Layer 5 of a small transformer language model trained on English Wikipedia (8 layers, counted from 0, width 96).
A neuron's activation on a vector x is quick GELU(weights . x), where the dot is the dot product. Quick GELU of z is z times sigmoid(1.702 z).
The model reads these tokens: "|" "\n" "|" " Di" "men" "si" "on" " W" " |" " Ham" " |"

The vector x that enters this layer's MLP at each token. A number n stands for n times 0.035.
0 "|": -15 -37 6 -40 -3 5 -18 54 54 -4 -4 -13 -29 -3 -1 -7 -5 -24 -18 29 -17 -53 -18 0 35 -23 -18 -22 11 10 -8 13 -4 43 3 -4 19 31 3 -29 -23 33 22 -29 4 -25 24 -15 19 62 -10 -8 16 -28 3 10 -53 -25 25 -52 66 -46 16 39 21 -31 17 21 27 22 -8 4 -27 -4 -8 -13 -23 -54 -11 -39 16 -23 10 1 -21 24 -2 24 4 29 6 2 -5 6 -19 -3
1 "\n": -24 -43 5 -29 0 -7 -21 35 39 -9 -7 -16 -46 -8 6 1 -19 -14 -16 31 -16 -37 -28 -17 44 -19 -24 -24 -6 11 5 14 -6 39 4 -10 20 20 20 -40 -15 17 20 -38 21 -25 17 -24 19 61 3 -16 30 -25 -5 23 -35 -35 21 -62 51 -40 14 46 14 -45 18 62 23 23 -10 -4 -33 3 -5 -12 -26 -57 -3 -40 4 -37 -8 3 -28 25 10 13 7 33 -1 18 -21 13 -11 0
2 "|": -32 -25 0 -45 -4 2 -23 52 40 9 3 -17 -50 -7 7 -18 -8 -19 -26 26 -17 -52 -15 -3 31 -14 -21 -11 13 11 -19 15 -12 45 6 4 5 16 9 -26 -21 35 16 -22 2 -30 11 -15 15 62 -12 -4 15 -37 -1 18 -46 -25 26 -50 61 -52 17 39 21 -40 20 14 28 24 2 4 -13 -7 -14 -13 -43 -46 -12 -41 10 -21 -6 7 -33 20 -6 18 8 27 -1 -4 -3 18 -16 -9
3 " Di": -54 67 -36 -2 18 -4 -9 13 32 -7 -20 -1 -71 9 14 -6 -3 8 -52 -3 9 -73 -14 -23 87 36 -12 -14 15 -13 1 8 -2 44 -40 -6 40 22 -4 -44 -1 28 -32 -24 29 -46 1 -5 -7 1 12 23 3 -9 7 16 -8 -56 13 -69 50 -55 41 33 17 5 -6 62 5 14 -11 4 -9 -28 2 -17 -16 0 22 -47 -3 -9 8 20 2 34 0 14 -16 -3 -11 29 -10 30 -7 -16
4 "men": -57 -28 -20 38 -8 16 19 0 25 -6 -10 -6 -87 14 -23 -31 -3 25 -29 4 10 -21 12 3 85 34 -26 6 -4 -17 -25 26 -3 3 -59 5 14 -7 -8 -4 -36 -5 -11 -25 43 -41 3 -56 37 16 8 -16 -22 -7 31 15 11 -21 1 -95 32 -15 23 -16 -2 -28 -4 35 -2 41 43 -23 45 -6 -3 -21 -40 -1 -7 7 -32 -11 -1 13 -4 30 21 2 -34 5 17 49 -35 17 -4 -9
5 "si": -67 0 -30 14 -34 10 13 -29 7 30 -13 -2 -32 2 -41 4 28 16 -64 15 20 -24 -14 25 -1 51 -11 -11 25 -36 19 17 -2 61 -34 15 17 14 32 -29 -20 8 -53 -48 23 -9 -26 -45 -1 13 -6 4 4 2 22 51 -11 -80 -25 -59 8 -19 -11 8 30 -41 -11 26 -13 24 2 17 34 -19 -11 -14 -21 30 -17 14 -34 -29 -18 4 8 8 -5 41 -18 -12 9 10 -22 34 -39 -29
6 "on": -47 -35 -24 20 2 -12 -6 -15 25 -6 -10 -10 -68 -11 -9 -13 10 37 -64 10 8 -31 -14 -21 61 61 -8 -12 -16 0 13 10 20 30 -46 -3 21 6 27 -7 -35 -2 4 -31 47 -6 -25 -31 3 47 -24 22 28 -20 17 6 -15 -18 -20 -50 69 -38 23 -9 10 -60 -4 57 14 20 12 -12 28 -49 -36 -8 -48 -3 -12 28 -27 6 -5 3 -14 18 -1 24 -24 -1 39 -10 -11 25 -12 1
7 " W": -34 48 -34 -6 -27 -11 -1 -2 -14 -25 6 -13 -71 -12 -56 -4 -33 1 -48 11 0 -47 -29 -29 49 76 -13 -1 -22 29 27 38 -10 24 -29 24 40 29 45 -15 -25 34 -5 -27 28 -38 -14 -26 -2 37 3 13 1 -48 20 51 -9 -9 3 -13 14 -50 3 12 7 -64 35 82 24 19 16 -11 -17 -33 9 -4 -21 17 31 -15 13 35 -10 1 -9 42 -4 -7 -9 -21 13 17 -18 15 -12 16
8 " |": -42 13 -21 -25 13 -12 11 59 10 -15 5 -17 -54 15 -57 -25 10 -2 -18 15 -18 -56 22 -2 61 8 9 26 11 -2 -6 39 -4 73 -36 -8 22 -3 -19 -17 -13 -2 -5 -11 15 -50 -18 -31 19 30 5 -5 -7 -35 26 72 -10 -56 0 -9 53 -41 17 30 13 -36 24 23 30 10 16 3 -10 -22 -1 2 -20 -21 8 -7 -8 15 -24 -4 -44 23 29 36 -1 14 -7 6 7 30 -18 -1
9 " Ham": -76 72 -29 7 -32 -11 -10 2 25 -21 11 -18 -86 12 -29 0 2 13 -12 2 18 -62 7 10 59 37 2 46 -13 19 0 48 -3 73 -57 -5 3 16 -20 -18 -22 32 -23 -30 5 -28 1 -28 1 -26 4 5 22 -36 23 32 19 -22 -8 -53 47 -35 -2 22 -3 -16 5 54 2 41 21 -10 -23 -55 -21 -10 -29 16 21 -10 2 14 -6 -3 10 22 15 -20 9 -15 1 54 6 31 -32 2
10 " |": -31 17 -10 -15 -10 21 36 52 22 -14 -14 -19 -54 4 -27 -20 -13 -13 -39 27 -15 -52 24 -38 63 17 -3 33 5 -5 12 47 26 61 -57 -12 18 25 -31 -16 -25 -10 -1 -34 28 -33 1 -8 6 4 -10 -13 5 -25 23 62 -7 -42 -18 -31 40 -67 9 12 14 -22 10 38 23 34 54 -19 -6 -25 9 -16 9 -8 4 31 -31 15 -17 -8 -13 6 31 41 3 10 -4 15 -4 24 12 -7

Each question shows the input weights of one neuron of the MLP. A number n stands for n times 0.0059.

n652: -4 7 -16 6 -9 -17 -30 13 0 -15 -6 25 -28 -11 3 -3 1 13 -9 10 -8 12 9 -24 -4 -6 2 11 6 29 -16 -43 38 0 13 12 2 0 29 -4 6 -22 7 -5 -18 -2 -1 26 17 -13 1 20 9 10 -5 -7 9 15 13 -25 -24 -4 -16 4 -33 10 -13 -13 -16 -38 -11 2 -26 5 -1 -7 -7 -7 5 -30 12 -4 24 26 -4 22 -8 -1 30 36 -10 7 2 1 3 33
Which token does this neuron like most? 1 "\n"

n277: -19 -15 -1 22 14 24 -4 -28 -37 16 -19 -7 23 -15 34 -2 -29 7 -14 5 -19 10 0 -4 23 -5 9 -17 3 10 -3 15 -18 14 28 -5 -3 -4 29 -25 50 5 21 -28 -3 10 7 48 6 42 5 -3 1 -6 -41 -1 -9 22 -19 2 14 10 39 17 4 -31 34 -30 -9 4 -3 -35 2 -18 3 23 13 3 -25 -10 0 -12 64 8 5 1 21 -11 -13 8 9 22 -14 -40 22 -39
Which token does this neuron like most? 1 "\n"

n62: 10 -11 10 -15 -8 -16 -12 -3 -14 -6 -1 33 -6 1 11 7 6 13 -49 5 32 5 -24 -18 -2 30 9 -1 14 35 12 -19 18 -17 31 4 -9 -3 18 9 -14 21 18 -2 4 24 -17 16 15 17 -21 46 10 -15 -18 -14 -9 17 13 6 -24 -29 -10 24 3 5 -12 -9 4 14 0 -15 9 14 8 6 -6 -5 8 20 -13 -19 19 4 8 -5 -28 -7 5 14 15 -29 -21 12 -6 13
On which three tokens does it fire most, strongest first? 6 "on", 7 " W", 2 "|"

n726: -25 3 5 -12 21 -7 19 -25 -13 -23 -11 18 -36 -3 -14 -29 -9 7 -1 -8 19 -2 20 29 -21 15 50 10 -17 -14 -18 -46 0 23 -4 -13 -29 12 -5 -23 10 -13 2 29 10 34 -6 -1 -3 -35 -12 3 -18 28 13 -33 -24 15 -11 -18 11 15 11 1 14 8 -1 -3 -20 47 -36 19 -35 23 30 13 -8 -17 35 -1 -45 -3 -23 18 24 -45 11 -19 10 12 -19 -7 -27 -5 -3 2
On which token does it fire most, and how strongly? 9 " Ham", at about 0.13

n757: -3 8 4 6 -5 13 3 15 -2 -19 -5 -2 -6 20 17 -1 -43 2 11 -12 -29 -8 8 -14 -6 -4 -18 -22 0 -8 -6 -2 16 -10 18 -7 0 1 -10 -22 -15 18 5 -26 -11 5 8 -11 14 -6 -27 -11 19 8 -5 -3 -20 -16 -23 15 21 2 -4 10 15 9 8 0 -18 32 7 -3 24 -2 27 -13 32 -3 12 41 -1 0 13 -29 8 -15 -20 -11 -22 13 -19 -9 -17 -21 2 -7
On which token does it fire most, and how strongly? 10 " |", at about 0.92

n583: -9 15 -17 54 7 -5 -5 46 28 -27 68 9 -5 10 12 27 -16 -3 0 5 -11 26 61 28 9 25 15 1 -56 27 -25 -11 -11 9 -10 -3 -16 -32 -14 3 7 -4 -4 -34 3 7 2 -7 -10 15 10 11 -1 26 10 5 -15 28 28 23 -39 -18 -34 -3 68 9 21 -35 -3 -11 -10 -43 -7 -8 31 -18 -24 33 26 0 -1 -14 -48 7 2 -43 -19 2 10 -7 8 -9 -22 17 -4 -40
Which token does this neuron like most? 9 " Ham"

n396: -37 -19 15 16 -14 -18 17 25 -9 2 0 16 -5 -11 -36 25 -1 -36 -33 4 13 2 20 4 19 -26 -60 1 -20 41 -3 -11 -4 3 -36 -3 -35 -63 -3 -24 24 2 15 1 6 25 -13 14 -5 -20 8 -10 -12 21 7 15 4 -3 11 11 -34 6 -1 18 21 -9 4 -14 3 -16 19 25 -34 12 -23 -27 10 3 -12 3 2 -10 -36 18 -2 -1 -18 -11 -20 -13 19 -28 -18 -17 13 18
On which two tokens does it fire most, strongest first? 8 " |", 5 "si"

n338: 3 -15 3 26 -9 8 12 -4 14 7 -8 15 0 20 13 4 -25 3 -23 -35 -8 1 24 12 -15 9 -19 -18 -13 -6 -9 -44 12 -27 7 10 3 -10 -12 9 -6 33 -1 -7 -11 -12 12 4 19 8 16 1 8 3 6 3 14 -6 -21 -4 -6 19 26 -4 2 -23 7 16 -5 -16 -11 22 5 17 -31 -4 17 51 -33 21 15 7 -21 -1 20 -10 -13 12 -1 20 -44 -4 -13 -51 13 -24
Which token does this neuron like most? 5 "si"

n223: 61 -8 -16 47 4 16 2 26 -12 5 34 31 19 -12 14 -27 44 10 2 -6 -31 7 -18 -7 -34 -23 -12 -29 45 32 -3 -2 -21 4 1 16 9 18 6 -27 39 49 -14 -7 5 -20 8 0 -27 14 9 -17 5 37 10 6 9 -31 39 -3 -29 -27 22 23 4 26 4 15 -33 4 7 -9 -13 -13 -1 59 31 -22 26 -26 46 -4 26 -7 26 -47 -17 -2 -7 -14 19 58 -13 4 -6 -14
On which three tokens does it fire most, strongest first? 3 " Di", 0 "|", 1 "\n"

n318: 12 -14 3 15 14 11 14 19 13 -15 23 28 -4 26 18 -22 -14 -12 -6 17 9 25 16 -7 -9 1 -21 -7 -16 -12 -8 -26 -1 2 -2 29 -14 3 -29 23 -2 26 13 -1 -19 12 12 2 5 -6 13 -6 -19 -6 -18 -2 35 6 41 -10 14 9 -9 -2 -12 28 -21 -13 -4 14 12 19 31 -2 7 11 -12 -19 -8 -1 -12 -16 23 -19 -12 -10 -13 -10 2 22 5 12 -42 -8 18 -18
Which token does this neuron like most? 4 "men"

n144: -23 -31 -16 12 14 12 -49 16 41 3 -9 24 -16 -27 25 1 45 -17 -54 -43 8 26 -2 -15 -17 9 19 4 -19 -6 -26 -36 -65 40 19 40 11 15 2 20 32 -13 27 4 32 -3 -2 19 46 14 -38 50 -49 10 -16 -23 -30 54 -16 6 12 42 5 17 23 19 -18 -17 -21 -9 5 26 18 36 -6 -4 -10 32 2 -32 -5 2 -20 20 12 -13 -21 -22 14 -33 62 -12 -3 -12 23 -5
Which token does this neuron like most? 6 "on"

n514: 18 10 -7 15 28 13 -32 58 -7 -22 -1 20 31 -64 21 -15 -16 -38 -41 -17 -14 -4 -23 5 21 -41 -5 -3 -2 -13 -30 5 19 -26 3 12 4 29 -1 -8 7 18 18 28 -34 -5 -6 12 0 38 47 -30 25 45 -42 -2 2 16 -25 -9 -28 23 10 -33 42 -11 8 -21 3 22 -18 40 -9 -1 -20 29 -23 -1 -33 18 -52 -6 9 -26 15 -26 -8 4 -32 32 11 -9 20 -15 2 -10
Which token does this neuron like most? 0 "|"

n372: 22 -6 -3 -27 -26 -10 10 -25 -20 -12 -33 -36 7 -25 17 10 22 6 -7 -30 -3 -24 32 28 -7 12 6 -5 -9 -4 -36 -23 30 -40 6 50 3 -21 -8 -38 47 -15 0 1 16 -10 19 27 -31 -16 -26 17 -30 -26 19 1 -11 -32 60 13 0 8 66 11 -11 45 2 -3 3 -25 -16 -21 -21 15 6 -30 -32 29 -6 -10 0 -20 -5 -36 19 -18 29 -31 23 10 8 -7 -22 1 -24 4
Which token does this neuron like most? 3 " Di"

n663: 8 17 27 -2 5 -1 24 20 -11 3 13 11 -18 -17 0 -3 -32 1 -8 -10 -10 16 8 15 0 -24 -22 -3 0 6 -4 23 -1 6 3 5 8 -2 45 12 3 -16 15 16 -29 7 1 -22 -16 19 1 8 14 4 -7 7 9 -5 -7 14 17 3 -9 3 5 7 22 -7 25 -38 -39 21 -9 18 9 5 -10 21 16 -5 11 22 -25 1 -26 21 -14 -5 -2 23 -17 22 1 2 -32 28
On which two tokens does it fire most, strongest first? 7 " W", 8 " |"

n294: 10 -5 -21 1 25 -30 -9 -8 -1 27 -30 -7 3 -13 -14 27 20 -1 22 3 -11 -22 21 26 1 -23 29 -6 -1 14 12 -32 -4 10 10 -17 5 -21 -40 -17 14 23 -11 18 2 -18 11 -18 6 -52 -33 47 -10 -4 -6 3 30 5 1 24 6 -2 10 34 35 -27 5 9 6 38 4 -11 -21 -4 10 23 22 7 -28 -2 -7 11 -26 8 -3 0 -5 5 0 3 31 -12 -5 -20 -6 8
On which two tokens does it fire most, strongest first? 8 " |", 9 " Ham"

n293: -3 -13 23 17 24 16 -10 -15 -30 11 -40 47 -3 0 5 2 -13 9 6 14 3 -26 -7 20 5 -35 12 11 19 4 -32 -15 -49 2 15 31 1 31 -19 14 11 -16 11 -17 -16 -4 14 11 -50 9 28 -33 7 -20 -17 -24 15 25 55 -40 49 -45 -17 30 13 -2 41 0 -10 1 -11 -8 -5 10 20 -10 17 -13 29 -13 13 22 6 -7 7 -25 -7 7 -16 -24 8 16 10 25 4 13
Which token does this neuron like most? 0 "|"

n336: -1 9 10 3 23 14 7 3 -14 26 -19 -47 -14 14 4 29 10 13 5 8 16 7 6 11 -28 13 -36 -19 34 34 -27 32 21 0 31 -31 -7 12 1 -6 -53 0 8 13 -28 26 -17 21 -34 -21 4 19 41 15 -18 15 6 -9 -8 -12 19 24 -8 3 -11 2 13 -42 11 -5 1 9 0 -13 54 36 -3 -7 -29 -21 12 -57 14 3 -10 -5 19 13 58 -22 29 -11 -7 -1 31 30
Which token does this neuron like most? 2 "|"